Layer 5 of a small transformer language model trained on English Wikipedia (8 layers, counted from 0, width 96).
A neuron's activation on a vector x is GELU(weights . x), where the dot is the dot product.

Input weights of the MLP neurons that the questions are about. A number n stands for n times 0.0043.
n6: -22 22 -10 6 33 7 -13 -16 -18 16 -27 -28 -27 -16 -66 -5 16 22 -12 -10 17 4 -9 29 33 27 64 -32 -33 6 -5 -24 -20 -21 -8 3 -1 9 24 12 52 28 20 -8 -11 39 -6 9 -14 24 29 5 -24 8 -8 -14 -22 -11 -19 38 33 19 -5 6 -9 -24 3 4 -17 0 -49 18 -50 56 -20 6 17 45 21 -20 -19 -11 10 10 -12 -6 -7 -28 -4 7 -40 -14 76 -56 -19 31
n12: -10 11 -15 16 -10 9 30 11 -9 -10 -44 3 1 -25 13 4 27 -23 -19 -25 11 -39 -2 -6 -5 12 4 1 7 7 8 -19 -19 7 -6 31 39 15 -16 15 24 -19 13 -13 -2 46 -12 1 -18 4 37 9 -7 6 -2 36 -17 -24 12 -11 -7 7 -36 -7 35 -23 8 -17 7 -7 -12 -22 -9 16 10 21 9 9 28 -13 23 -1 -10 -9 -9 -5 25 15 -12 -18 -37 -3 -17 19 -11 8
n26: -38 21 76 3 6 43 18 -65 -24 -4 7 25 -36 0 -39 27 17 -3 -8 75 28 -19 30 -3 30 -3 -20 2 49 -3 -22 4 -27 5 20 -1 -16 -33 25 -45 3 -57 0 -34 -57 -9 -69 11 -11 13 2 39 -40 -5 -16 37 74 -23 5 45 -23 3 -36 4 7 -5 -1 -27 -1 12 -10 31 4 70 14 42 21 61 -35 0 -36 -15 -28 22 37 -25 -27 -19 -13 20 8 -16 -49 -5 -19 -3
n46: -24 2 6 -4 -12 -1 -2 -7 3 -16 14 2 -30 24 42 -28 -8 -22 22 16 -10 28 1 -12 5 26 17 10 5 18 34 8 -47 -20 -9 3 8 8 34 -15 -14 30 23 49 22 -4 -4 4 35 4 -6 34 21 19 -16 24 -26 -33 20 -42 -27 -26 1 3 -5 8 -15 -1 17 -22 19 -7 -16 -22 -13 -15 0 15 -26 21 -24 12 26 31 -26 17 -24 -21 12 13 -12 -13 5 18 -12 52
n47: -9 13 5 1 24 15 -30 1 25 -23 1 -20 14 9 -18 -42 -3 1 -24 -8 6 -5 1 8 -12 4 -13 6 -4 -11 1 2 -16 12 -4 29 5 15 -6 8 -19 -24 19 -10 22 -8 -39 27 28 1 -1 -11 -19 -2 30 14 -2 -4 14 17 13 7 21 26 32 13 -11 1 22 -6 5 -11 20 -32 -14 -6 -19 30 -43 -1 -47 49 40 -13 -12 -8 -1 44 19 -39 -29 -13 23 18 -23 15
n52: -16 38 -6 -27 5 -2 4 -42 20 -41 -2 26 -8 -27 13 -25 -34 -28 -52 12 -2 10 18 57 -27 -1 35 -8 2 -33 3 2 -4 -6 -29 39 -16 9 35 -29 21 14 -13 18 2 51 -9 16 -12 -25 49 -20 14 -4 29 69 -28 33 -43 26 36 35 -11 12 4 16 -2 38 -50 -28 -8 17 9 35 -1 23 -7 1 -8 10 -38 2 -30 26 34 -13 15 -34 7 -40 -4 30 -43 -10 -28 34
n58: -18 12 -23 -15 30 20 -36 -24 -51 -13 47 25 -21 -7 -20 -13 -93 -27 2 -1 56 26 -38 -4 4 13 25 70 -1 6 -18 2 15 -3 -18 -12 15 9 44 -1 45 24 -3 -32 -32 67 -43 -34 -9 2 55 38 9 -38 62 24 -39 -18 21 1 -8 53 -12 -29 -2 15 -28 -38 -76 21 -3 58 40 -2 -3 -45 -25 17 -54 22 15 12 -13 7 -34 -63 -14 -34 -14 6 20 40 17 -28 -14 18
n84: -15 7 52 21 -52 -25 36 -82 18 -5 24 8 -12 0 24 -35 1 -32 -47 34 -47 10 17 -10 30 -17 10 29 36 0 29 45 -42 56 -28 43 13 54 38 19 46 70 -12 -35 -48 -28 -20 -50 -23 50 31 35 -20 -47 1 -27 -1 4 40 -16 -45 -26 4 8 14 17 -56 60 -46 -42 -13 9 -13 5 -15 23 -7 28 -27 -4 34 15 -3 25 3 -27 16 44 -55 -25 -8 68 -8 -4 -50 -27
n87: 10 1 -5 36 -38 6 35 14 14 0 2 -7 -4 -2 -39 22 -12 16 -23 -10 -4 -16 38 -16 20 -9 7 -9 -9 -35 -40 -52 21 3 9 43 21 -22 -22 -35 -1 34 -10 32 6 34 36 3 39 -7 -17 -9 26 -4 -23 -9 -33 5 29 3 19 40 37 -16 15 -11 -5 -5 -16 8 -20 30 -29 13 3 -7 5 -1 -15 -16 -5 -21 -7 45 19 -8 28 -16 44 -7 -19 -17 -15 3 12 -21
n98: -7 32 -3 46 -26 11 -4 24 -23 -7 3 18 -16 -12 -23 -19 8 -69 -7 -15 1 -49 27 -18 -19 -41 -4 -22 25 17 -17 8 -23 1 -6 -32 9 -7 22 -5 16 24 0 29 4 -4 5 14 -6 32 -38 28 -31 0 60 -1 7 -27 24 34 -11 -20 -25 -29 -19 15 -8 -33 -42 -14 2 37 -1 17 35 -35 -16 23 -9 -21 18 -3 -32 24 12 -31 -7 -29 6 3 -17 55 -8 -1 6 -44
n101: -44 7 -13 -34 31 38 7 -39 6 6 7 34 31 -2 13 -19 6 6 -4 -9 25 -16 48 -8 -14 -2 6 -33 -7 4 -19 40 -8 -2 -5 26 3 22 -13 31 8 -40 32 -27 -11 -18 -31 20 -8 -20 46 30 -27 -2 22 -3 -21 61 7 47 28 -12 -9 -9 49 0 13 -21 -34 3 8 -1 48 -20 -39 34 50 27 21 -5 -20 17 46 -12 17 24 -6 -14 -28 -11 -35 46 -71 -35 -21 -28
n114: 5 28 -4 -10 -20 -24 9 -2 -1 -15 -15 -2 -29 -20 9 38 14 14 2 -34 5 -7 2 -29 22 -5 -10 -12 14 51 11 -5 -18 37 2 -9 -8 -24 -5 -14 -7 16 19 4 26 33 -10 18 -20 32 2 18 -13 18 22 -23 -6 2 -19 -21 -9 -2 44 0 -2 -8 -10 27 -10 -8 -2 5 7 21 12 -5 -12 -34 -6 -27 6 22 21 17 2 22 -27 27 5 -68 -20 8 -9 -33 -5 10
n116: 9 -8 -38 -18 -54 -22 43 -11 1 -9 16 13 1 17 3 -16 -37 -21 12 15 55 -13 31 2 -22 -42 41 -25 21 51 9 54 -9 34 -3 17 10 -12 -6 -9 46 77 -9 -5 -28 15 -10 29 0 75 -18 3 -19 -38 50 -18 10 -23 61 -17 4 4 24 -10 10 7 -14 0 -1 -45 -58 1 -54 -4 9 -46 38 -4 -32 0 17 -2 -55 7 -25 -69 48 39 -20 8 9 -31 -4 5 -9 -9
n122: -13 -4 -4 -12 64 -1 -20 -45 33 -35 -6 3 39 8 -23 -16 19 52 1 -9 22 -42 -3 4 -51 11 -9 -20 12 -31 -16 20 -15 -24 16 11 10 27 17 -16 -29 6 -26 -1 -18 9 -2 -44 -32 66 30 -5 -24 16 -2 42 -6 -20 -10 18 34 41 21 44 2 16 -16 -11 -1 -46 4 27 -2 7 -10 22 0 19 0 28 -2 -8 -34 15 -8 -62 2 -41 -11 -5 -67 -3 9 -17 32 9
n124: -35 -1 19 12 4 14 -22 50 38 3 -35 22 -11 11 -20 -34 -13 23 -9 -1 -42 -8 -21 22 49 -30 43 14 18 -23 -42 40 21 -10 -36 19 -39 53 -5 -18 14 3 -10 -31 1 -12 31 9 -8 21 14 37 -14 -28 -12 11 -13 -22 -49 26 20 30 -18 -69 35 -2 -5 14 -14 -4 -5 12 -14 81 46 -20 28 8 1 -22 28 -38 19 27 -2 -22 56 23 -15 7 -21 -1 7 -30 25 14
n125: 14 47 7 26 -17 -21 5 -1 -18 -18 -53 9 22 6 19 16 16 -39 -2 -1 16 -5 37 -18 -27 7 -17 -45 21 -8 10 -21 -25 -10 3 -36 1 -5 -26 1 -9 -6 -3 18 14 4 -8 10 -30 -2 4 -8 0 6 15 -21 -17 10 3 8 -18 8 11 -20 -36 31 1 4 -12 15 11 -8 0 20 -14 10 -10 20 2 19 -2 56 -24 -7 -24 -12 5 2 1 -15 5 -4 41 -26 -5 1
n133: -24 11 35 -15 4 44 -23 -56 2 8 31 -16 -7 3 -37 -23 2 -19 8 38 -6 -6 4 -2 -12 12 6 -11 -16 12 12 -14 -20 7 17 -34 -15 10 47 27 3 36 19 -25 -5 -42 -25 -33 28 25 39 42 -32 -37 63 43 -1 18 3 56 4 11 59 -38 2 85 -47 -32 9 -26 3 -11 -12 14 -11 13 32 47 -19 4 -64 -7 -37 11 -15 -39 -28 -32 -12 13 49 15 71 -28 -37 24
n140: -7 22 10 22 -2 35 -11 0 -33 -14 -7 10 33 29 -2 17 -40 -5 -35 -10 25 2 13 -42 7 49 -6 -6 1 21 7 -25 -9 -15 17 20 10 19 -14 15 -5 0 -25 16 -3 4 -29 -7 12 3 -6 22 -11 -4 55 19 -33 -15 25 -17 44 6 12 6 -2 -12 14 36 -5 -18 2 22 2 -15 42 8 -8 -27 9 -40 -4 9 -31 2 -1 4 3 22 22 -21 11 -5 12 -17 -28 -28
n150: 2 19 -20 -29 12 -2 4 3 15 -23 -30 0 72 -26 -31 28 37 -17 -3 -70 13 0 38 -36 -4 6 9 -34 1 -18 -3 26 -32 9 28 50 -31 -24 -26 46 10 28 -18 5 -19 17 3 11 -3 -4 -1 4 7 -32 23 35 2 9 -26 -46 20 40 -11 9 13 10 -17 25 2 -13 -23 27 -43 43 26 17 35 -27 8 11 -1 19 -12 2 -29 17 17 26 -12 24 -42 11 -50 -14 -63 -15
n152: 33 24 -36 -10 41 49 -14 4 93 -70 -4 2 -28 10 42 35 -19 51 -18 -6 58 34 1 9 31 27 -34 -72 -10 47 19 -16 -35 13 47 56 -22 -8 -17 -17 7 38 63 -43 -21 30 19 28 -11 63 -36 4 -22 -16 -23 23 29 -47 42 6 -4 54 -16 -5 39 -14 -41 32 -16 -13 -82 15 -45 8 -1 -6 27 -18 -29 -50 46 30 -37 22 -25 -59 -41 -3 -46 -26 5 11 -39 -9 3 -2
n169: -22 8 -46 -48 -16 2 8 -7 10 15 -32 6 50 17 10 14 1 -15 12 6 -17 14 0 -77 -39 1 -32 -7 25 -15 -30 -15 1 -8 -27 -14 14 19 -23 -45 17 27 1 3 -3 13 -11 12 -7 6 30 11 30 6 -20 4 -28 -4 -7 11 36 8 51 -6 11 -26 -16 -33 11 8 -10 32 -48 -17 8 -18 25 26 -19 26 -5 38 24 24 -1 -14 -3 1 12 -45 6 -7 22 -8 -22 3
n183: 0 5 54 -49 5 1 22 28 22 9 1 -1 28 -46 -1 22 66 72 29 -36 -34 44 9 -22 40 -28 8 1 -3 -16 -24 40 -30 38 21 47 -19 69 -10 26 -30 3 31 55 -20 -44 20 -1 23 -29 6 10 5 -23 -2 4 -21 -30 6 -45 22 67 -7 -62 60 2 16 26 -2 35 -11 9 -32 -2 -3 -18 -62 41 21 -60 -38 -18 25 57 10 -23 2 -56 -25 3 7 62 -24 3 -71 -74
n204: -23 -33 -25 -37 0 -17 4 -37 35 -2 36 22 18 3 7 -12 -3 18 -2 -6 15 -13 7 5 55 12 -1 22 9 -2 28 7 -51 -1 -5 -2 14 23 -10 41 14 6 -12 7 18 -47 41 41 -25 -35 11 18 19 8 23 -20 10 -18 -49 -10 0 -16 14 17 7 23 -18 30 -29 -12 -1 -11 -47 -12 21 -39 -1 0 -23 19 -41 -17 -19 16 26 -13 -9 59 -28 -7 -24 25 -28 -41 -8 52
n223: -2 -8 -18 -1 -24 -9 29 1 -31 -13 9 -4 25 19 -1 44 8 -15 56 36 2 20 -20 -36 6 29 31 1 18 -19 3 -29 -31 -8 30 5 -30 17 -15 12 9 5 -10 -1 30 46 -26 -14 21 5 19 -9 8 -5 -29 -1 6 5 17 -1 -16 6 -9 9 18 -15 -33 -6 5 -28 -3 -3 8 -8 31 -4 18 -9 -48 6 19 -2 4 -18 -13 -9 14 27 22 -2 -8 -30 7 -8 -24 -10
n257: -7 -62 8 13 -48 -5 1 21 -6 -10 -30 24 30 33 13 14 -23 -19 15 1 -10 -10 -26 -43 -22 -17 5 21 -24 6 -11 9 -9 -21 -10 -2 21 54 -31 -13 11 13 11 -32 24 -14 -6 27 -20 10 -17 12 12 -11 30 16 23 -12 -3 -12 54 -14 27 -19 29 63 -8 -3 1 -5 -5 -31 2 20 0 -22 20 -9 1 1 -15 0 48 9 -17 17 10 13 -2 17 8 25 7 -12 0 28
n262: -6 39 38 -29 27 51 0 14 -27 -65 -26 -8 61 -2 -32 18 7 -16 -29 -67 46 9 18 -9 -53 -26 -26 -6 33 -16 -28 16 -2 80 2 36 -6 27 -49 29 -13 11 27 -55 -25 66 19 26 8 -25 37 -15 32 1 7 14 42 -19 -1 39 21 76 -10 -28 -1 6 36 -31 8 49 -34 15 -23 33 25 -4 72 7 -30 -7 52 -67 -49 -7 6 -4 35 20 -47 -6 -18 11 -75 -45 -57 46
n280: -19 -32 -44 -36 -6 17 -23 20 39 -18 3 -4 -25 -5 59 36 20 33 -10 31 -6 4 -18 11 21 60 9 16 62 33 16 2 -48 3 15 24 -33 -33 11 -39 4 50 -9 9 -19 -10 23 -10 -44 -10 -9 19 -51 -2 32 -16 59 10 -21 -15 -27 13 -22 -48 16 12 -17 29 -18 35 6 29 -31 11 24 -36 5 28 -38 2 -37 -40 -40 9 -15 -30 13 -38 -49 -2 29 39 2 -2 10 -7
n328: -33 19 51 1 39 13 -32 -59 29 14 -22 39 -10 -15 -38 -6 -75 13 -31 1 26 -58 44 33 -17 -32 16 12 -20 -7 -29 41 11 40 67 -9 -27 1 23 -6 20 -9 7 -49 -25 -33 -27 -17 -57 18 2 -21 8 -33 -3 51 -15 36 -10 -21 10 45 2 -11 5 22 -3 37 5 16 -51 38 -36 -20 28 -12 2 47 -49 -18 4 -38 -33 22 -4 -11 18 -22 -62 45 -39 -23 33 -37 -8 -39
n344: -51 27 -31 19 58 0 0 4 4 3 33 13 -1 -52 -12 -1 -40 30 -23 -7 12 -9 -23 -1 7 27 7 20 49 -24 -1 -42 3 -4 17 -24 -27 -12 -14 17 12 -30 89 -67 -5 -12 -40 12 7 -27 50 2 -30 -20 -18 -19 -2 21 2 66 -12 -5 1 -5 33 28 -5 -25 -15 -20 12 -20 37 4 -22 18 19 34 -18 -14 -6 -25 -5 1 -16 -24 15 -2 -8 -48 6 11 1 -13 14 11
n348: -46 20 33 -28 -10 13 -2 28 -4 -46 23 14 -44 -28 -1 -11 7 1 -19 -7 -5 -27 1 -11 -22 -10 34 30 -8 1 -18 29 27 -12 -1 -28 16 11 3 26 -33 -54 39 -2 12 -19 14 15 -20 17 5 -12 -26 6 -5 -3 -9 -7 -24 35 23 -8 -10 15 8 10 -4 -27 -11 -82 27 75 29 2 -8 44 13 60 9 23 35 20 -26 7 -10 10 1 -36 -22 -19 -10 -3 -39 -14 25 51
n352: -30 50 35 38 -9 -2 33 31 -14 18 37 6 31 -17 -15 -31 -25 -6 -30 7 30 1 -14 20 -32 -25 19 -28 -4 1 -14 21 -47 -9 12 -34 29 9 -42 42 17 21 26 10 -51 -41 -27 0 -32 3 37 -3 -15 -6 18 24 -25 -10 -31 17 11 33 8 -37 28 -16 -10 -19 -7 -40 13 -27 -18 19 1 -15 39 20 -55 -15 51 -22 -22 1 20 34 10 -40 -17 -18 -19 42 45 -16 -11 -30
n372: 13 20 -3 -8 54 59 20 -15 16 -7 -46 -32 22 -16 -3 -55 -13 -10 7 39 21 -70 1 38 -25 -41 18 -16 -5 17 -63 60 -12 14 33 -21 20 90 24 23 -40 -22 -19 -1 -22 -41 -28 -12 -13 58 17 -19 -70 -23 22 21 -40 44 23 -15 54 0 32 -4 5 29 -70 29 4 7 -24 5 -15 25 -30 30 -11 50 4 -29 18 -11 -10 44 -32 -27 -8 44 41 -50 48 20 3 -8 -44 2

Each question shows a token from some text and the vector x that enters the MLP there. A number n stands for n times 0.078.

"an": -1 0 13 8 14 4 -3 -1 4 7 3 -7 -12 -5 -1 7 17 -8 1 -1 -3 2 -3 -4 14 -16 -25 3 -25 4 -12 -5 6 -12 -4 3 9 -5 7 -1 -1 3 -13 -7 71 0 -7 18 -15 8 -24 3 -3 2 2 7 -4 4 6 7 -21 -30 10 -7 -7 12 6 4 5 9 7 -7 16 10 -20 -13 -5 -20 16 -2 -7 1 7 -33 -4 26 -5 -12 6 11 13 -9 15 -7 7 -3
Which two neurons fire most, strongest first? n257, n114

"\"": 20 13 0 13 13 -6 21 -2 1 14 18 -7 -19 6 20 -17 -4 8 -19 -8 -21 -3 -4 17 -5 0 6 4 11 3 2 -7 3 14 -5 -1 11 -15 -5 -10 -11 11 -4 5 62 1 -3 3 -17 -9 -20 -8 3 4 -8 11 -6 1 -6 10 -8 -5 -3 0 -4 -2 20 16 5 -9 -13 -7 -5 8 -3 5 -4 4 -5 3 -2 0 -2 -50 6 5 15 -25 -2 9 -18 -3 -2 5 4 -1
The neuron with the highest activation: n52

" to": 18 -7 5 24 12 -5 4 -1 5 6 4 -3 -16 15 8 -16 18 -6 -15 -1 -5 -8 1 14 10 3 -27 -19 -8 7 -6 1 -2 -6 -2 8 15 -2 15 4 -11 14 -1 -1 50 -14 -6 6 -2 18 -29 -5 -7 6 9 4 -2 -7 5 5 3 -22 0 14 -6 5 2 6 4 -1 -5 -6 -9 1 -1 2 0 0 0 -13 7 2 -14 -62 -10 5 -11 10 2 25 15 -1 -9 -7 7 0
The neuron with the highest activation: n152

"B": 16 -5 12 7 3 -1 7 -7 -6 16 12 -1 3 -2 20 -5 20 -4 -2 -4 -17 2 -6 6 -2 3 3 14 14 2 -8 -12 6 -7 1 0 25 -4 7 3 0 1 -3 -2 73 -10 -8 16 -10 -19 -5 -16 1 19 2 2 7 -21 -10 -4 0 -17 7 4 -9 11 2 13 -6 -2 3 -12 -3 0 -8 -14 -7 -17 -2 -5 -13 -2 -4 -46 3 7 -7 -17 13 -8 9 0 -7 0 9 2
Which neuron fires most, and how strongly? n204, at about 1.2

" |": 4 20 -4 33 7 -6 6 -1 4 35 15 -3 -15 6 2 -1 8 5 5 5 -8 -3 1 12 -3 -5 -15 13 22 -11 -9 -6 -2 -12 3 1 7 -3 1 -13 -2 -11 -3 -2 40 -2 6 7 -26 2 10 -5 -10 -4 -4 12 -7 -12 1 7 0 -13 -9 22 -3 -10 12 -5 6 4 23 -14 5 -1 -7 10 1 -3 -9 -1 7 -2 -6 -61 0 2 -2 -4 -8 -7 -3 7 -6 -17 4 -9
The neuron with the highest activation: n344

" Ru": -2 -6 6 3 -6 -4 -6 -7 9 24 11 3 2 -9 14 1 12 -2 4 -8 -2 -6 0 22 -13 4 -23 -3 4 4 10 9 2 -6 4 3 22 -3 3 -16 -9 7 -15 8 62 -7 13 -5 -22 10 -33 -3 -9 25 -6 2 7 -8 -3 -16 -2 9 7 6 -11 -2 15 4 6 6 2 -4 -10 -9 4 2 -12 16 7 -4 -8 -2 -4 -55 1 6 -10 -13 0 6 0 0 5 -8 -4 -2
Which two neurons fire most, strongest first? n280, n125

"ies": 6 1 11 2 7 -7 6 -23 4 -3 -1 -13 -1 23 3 2 3 -4 7 -13 -21 15 10 17 -16 -6 -9 -6 -1 1 -5 -3 18 14 -2 -4 3 -4 -19 -2 23 15 -8 7 58 -5 12 4 1 2 -19 -15 15 3 9 6 4 2 -4 1 12 -6 4 -19 -14 3 17 -3 9 15 4 -23 -6 1 -3 10 3 -30 9 -9 -1 -3 -12 -44 1 -9 -23 -1 1 12 20 8 -15 -9 2 -3
Which neuron fires most, and how strongly? n262, at about 0.97

" van": 5 -2 4 2 14 -3 4 -15 16 11 3 -5 -3 0 1 1 19 -4 -1 -1 0 2 -2 2 7 0 -16 7 -23 0 -18 -2 2 -2 -9 0 17 10 11 -1 4 11 -12 4 58 5 -14 9 -12 20 -26 -1 -20 18 2 -12 -1 -1 -5 -13 -9 -28 5 -4 -2 -2 -12 11 14 9 8 0 3 1 -21 4 -7 -3 20 -13 -6 -6 3 -48 -12 7 -13 19 17 7 21 -6 8 -12 2 0
The neuron with the highest activation: n372

"-": -3 7 0 -11 23 -5 -3 -1 -2 9 1 17 -2 -6 -9 -4 11 12 11 9 -25 9 8 -2 -16 3 -18 -7 5 4 -8 6 1 -24 -12 -2 12 -3 17 0 2 2 -7 12 62 2 -8 10 2 11 6 -5 -3 -9 -6 15 -2 1 -3 -8 -14 14 1 22 -21 -13 -5 0 -5 -15 9 -16 20 -5 -20 4 -5 5 -7 13 -2 -10 5 -54 4 7 -15 -1 2 -5 -1 -1 11 5 1 7
Which neuron fires most, and how strongly? n122, at about 1.2

" +": 1 -10 10 22 18 -5 12 -14 7 23 5 -5 -5 0 -1 -10 13 7 -5 1 8 -8 2 18 0 8 -13 -15 9 -3 -1 -1 8 10 -5 5 22 -18 -4 1 3 -11 -3 1 55 -9 14 0 -13 -4 -3 -3 -17 11 -4 8 -14 -5 3 -7 -8 -20 0 11 -14 -21 2 4 7 4 -14 -27 0 15 0 15 -1 11 -4 4 -9 2 -7 -56 6 10 -10 -8 9 12 14 -7 -9 2 1 -3
The neuron with the highest activation: n12

" The": -4 -1 -5 -9 10 2 -3 1 -4 45 5 -4 -1 10 -9 7 1 5 7 -1 -3 -2 4 -13 0 14 -12 -5 7 -3 -5 9 -5 -11 10 -3 11 -2 -5 -7 11 -3 -1 11 44 -8 -1 9 -16 2 7 -3 15 35 -24 14 2 -5 -16 5 -6 -5 3 -8 -21 6 -17 -2 4 -1 4 1 -5 1 1 -2 5 8 0 -6 0 19 -4 -66 -5 -10 -8 -6 -9 -5 9 -2 6 4 6 3
The three highest activations, in order: n169, n125, n223

" Peace": -3 5 7 0 11 -19 -3 -6 8 17 -6 0 8 1 2 4 -1 -10 14 -8 -16 7 9 -12 -4 10 -6 -15 -6 2 -3 9 -14 -7 0 5 16 -7 1 -1 4 -11 -2 2 49 11 16 -1 -9 -3 -4 -4 32 35 -31 23 -2 -8 -4 -8 -13 -6 -4 1 -9 19 7 3 7 -3 3 -6 7 6 -8 -9 5 -1 4 3 -2 8 4 -59 -8 14 -16 2 -4 -6 -13 -14 10 5 6 4
Which neuron fires most, and how strongly? n46, at about 1.6

" Time": 4 5 8 0 -3 -8 1 -13 0 17 -1 9 -6 2 -5 3 11 2 -4 -10 -3 -11 9 4 2 1 -10 -4 13 -1 -2 6 9 2 -5 6 34 -24 14 4 8 -1 -12 1 39 -10 17 -8 -20 -13 -18 -20 -7 21 -10 9 11 -10 7 -8 4 -15 6 3 -6 -8 25 5 12 18 -5 -7 6 9 8 11 -14 -2 -6 -18 -13 0 -14 -53 10 22 -16 7 -9 5 -8 16 -2 5 7 -14
The neuron with the highest activation: n114

" Flat": 8 6 1 -7 -1 4 19 -15 7 17 7 8 -13 -10 4 9 10 1 -15 -10 1 -4 -9 -13 3 6 -9 15 10 -7 -6 7 6 -1 -4 -1 34 -2 11 -14 -6 -2 5 -10 61 -9 12 -1 -17 -7 -23 -7 -3 18 -7 -6 8 -6 0 -10 -1 -3 8 2 -2 -11 11 -3 2 9 3 -19 -2 4 -9 5 -5 -9 1 4 6 12 -5 -63 5 15 7 5 0 8 -8 -1 -1 -1 1 -3
Which two neurons fire most, strongest first? n114, n12

" J": 15 -3 0 2 2 -14 7 -4 0 38 6 -3 -4 -1 11 -7 18 15 0 0 -12 -1 -2 0 4 -9 1 19 3 0 -3 1 8 3 0 6 19 -10 -5 4 5 2 2 6 69 -16 -3 8 -18 -8 -30 -8 -12 23 4 5 7 -9 -10 -9 3 -18 -1 -7 -16 -2 4 1 -5 0 -22 -11 -5 7 -10 2 9 -3 -1 2 -1 -7 -8 -41 -6 13 -12 -4 -6 0 12 -3 -5 -1 21 11
Which two neurons fire most, strongest first? n204, n257

"if": -11 0 7 -1 -1 1 -17 -21 14 9 12 -14 0 17 5 -2 12 -12 12 1 -12 0 8 21 -5 -10 -18 -12 -3 2 3 5 2 7 4 1 20 -2 -1 8 10 5 -14 7 64 -9 6 1 -17 12 -21 -4 13 9 3 14 -3 5 -2 -1 16 -22 11 -24 -17 11 6 -10 20 15 4 -4 2 -11 -6 3 4 -21 -6 6 -4 -3 -10 -39 -5 5 -25 -4 -3 -11 10 2 3 -1 6 -6
The neuron with the highest activation: n133

" Tim": -1 -7 0 -1 -2 -3 -1 -3 4 26 5 10 0 -14 15 -7 0 6 -4 -1 -7 -5 1 16 -2 -2 -12 9 10 2 2 18 -5 -8 5 -4 14 -11 -5 -21 -9 17 -10 12 57 5 2 5 -16 14 -36 0 -11 32 -10 -3 5 2 -17 -11 -15 -10 -1 -6 -9 8 9 7 0 10 1 -5 -1 -8 0 -4 0 3 3 10 -4 13 7 -60 -8 16 -1 -6 -13 7 9 6 -2 -2 6 -6
Which neuron fires most, and how strongly? n280, at about 1.6

" O": 12 -7 9 1 4 0 2 0 8 27 19 -5 -9 -15 11 16 20 -2 -2 6 -5 -7 -9 -1 -1 -2 -4 4 17 -7 -15 -3 0 -9 -6 13 18 1 18 0 -2 8 10 3 66 -10 -3 -2 -14 -8 -26 0 -8 14 -8 -7 6 3 -8 -11 0 -15 4 -2 -4 -5 6 -3 10 -8 -13 -9 -20 9 -5 -2 -8 0 1 -10 13 -1 -8 -49 -1 9 -8 -23 3 13 -3 -4 12 -3 15 1
The neuron with the highest activation: n280

" a": 5 9 6 -7 11 3 -8 20 -4 12 -7 5 -2 2 7 11 6 2 -1 8 -6 -7 -6 -5 9 11 -6 1 9 1 -1 -5 6 -6 9 0 16 -6 14 4 5 1 -2 2 57 -4 -5 8 -3 4 3 -1 -1 -1 -1 0 -4 -21 -6 -2 9 -9 0 -7 -2 -7 4 4 9 -4 -1 -4 -11 -8 -14 18 -6 7 -12 -7 -9 7 -5 -84 -11 -11 -6 5 1 2 7 -5 5 -1 -1 4
The neuron with the highest activation: n47

" formed": 8 11 2 -9 -9 4 13 9 11 32 4 -12 -14 3 10 20 0 -7 3 -3 2 -6 12 -12 13 3 -3 -1 -3 -4 -4 3 10 8 3 -2 16 -8 -4 -6 21 -1 -12 -1 47 -8 3 4 -8 -4 -16 3 5 9 10 -1 -3 -14 -3 4 -1 8 3 3 -6 -14 -3 -4 10 -6 -3 14 -1 -26 -9 3 4 -9 -7 3 -3 4 -2 -75 -5 -22 -2 3 -3 5 10 6 1 1 0 -1
The three highest activations, in order: n116, n223, n169

"|": -4 12 17 17 7 6 2 -9 -5 39 4 9 -8 -12 -7 2 -6 4 -8 2 1 3 -1 4 6 -4 -7 4 0 3 -6 8 3 -14 -1 5 21 -5 0 -3 -4 6 -8 -2 36 -12 5 -2 -12 7 1 -12 15 4 8 13 -4 0 -13 -10 -5 0 -6 -10 -4 2 -9 10 -1 6 7 4 16 1 -1 9 -4 7 0 -2 1 4 -4 -82 6 0 -11 5 -14 -1 9 -3 -2 -1 -6 -7
The neuron with the highest activation: n328

"j": 5 7 4 -9 10 -5 13 11 -5 18 7 2 -3 -6 -3 14 -9 2 14 -4 -16 8 3 -5 1 6 -28 3 8 -12 3 -12 14 -5 -6 -11 18 8 1 -16 -5 4 -19 -3 70 -2 -14 6 10 -11 -28 -2 27 2 2 -12 1 6 6 9 11 -13 -1 12 -25 10 8 5 2 18 0 -10 -18 -1 -22 -12 -8 0 4 13 0 -2 10 -24 -8 18 -9 -9 2 -9 14 -16 2 -4 -4 -5
The three highest activations, in order: n169, n125, n257

" Mé": 5 8 9 -11 2 6 -2 -9 2 17 0 5 10 7 9 2 23 -10 1 -8 -14 -1 -10 -1 -8 4 -15 3 0 2 0 3 17 -5 1 5 25 9 13 -10 -2 11 -5 14 56 8 5 3 -9 -7 8 9 2 31 1 -6 1 -20 -12 -12 9 -8 12 -4 -2 1 5 -8 8 -11 -3 5 -11 -20 -7 -3 -10 -11 -3 11 -7 -11 -5 -63 -6 7 -21 -3 2 -11 17 -3 -5 -2 5 -4
The neuron with the highest activation: n169

"2.5": 2 -3 25 6 2 6 14 -1 -1 5 17 8 -6 -8 8 -7 8 -3 -5 -3 -15 -12 -3 17 -7 2 -9 -9 14 -5 4 7 -9 5 15 -2 17 -7 4 4 -10 3 -22 3 59 -5 11 -4 -14 12 -31 -6 3 2 -25 -13 5 4 -1 7 -8 -1 -1 9 -8 -12 9 0 7 -4 10 2 2 3 7 10 -13 8 -4 3 -3 15 -5 -57 10 13 -7 -15 0 10 -12 0 -5 8 -16 -7
The neuron with the highest activation: n348

" (": 15 6 11 12 15 1 6 -18 4 32 5 -4 -10 -3 -4 1 16 5 -17 -7 -9 6 4 16 -4 -2 -13 -13 -4 5 -7 -11 14 -8 2 7 28 11 3 7 9 12 -16 11 57 2 -7 4 -2 9 -11 -2 -14 14 18 6 -6 -10 -22 6 14 -13 -12 5 -24 -2 -3 7 -7 6 -4 5 -10 -4 -9 3 -11 8 12 -6 -15 -1 -9 -41 -1 -3 -22 -10 -3 0 -7 -7 6 -1 5 1
The neuron with the highest activation: n6

" 5": -3 5 25 4 12 8 7 -21 -3 25 18 2 -10 -20 7 -4 0 7 -2 4 -26 2 -9 3 12 -7 -10 1 -11 -6 -14 10 11 10 3 -1 32 -6 3 -3 -5 -17 -13 12 51 -1 0 12 -8 11 -7 -6 5 9 -5 11 0 -5 -11 -10 -5 -1 -9 -14 -1 -1 9 11 -6 8 -7 -1 11 9 -4 2 -17 3 5 13 1 1 -4 -52 -4 -8 -23 -5 -12 8 13 9 -11 11 0 -5
The neuron with the highest activation: n183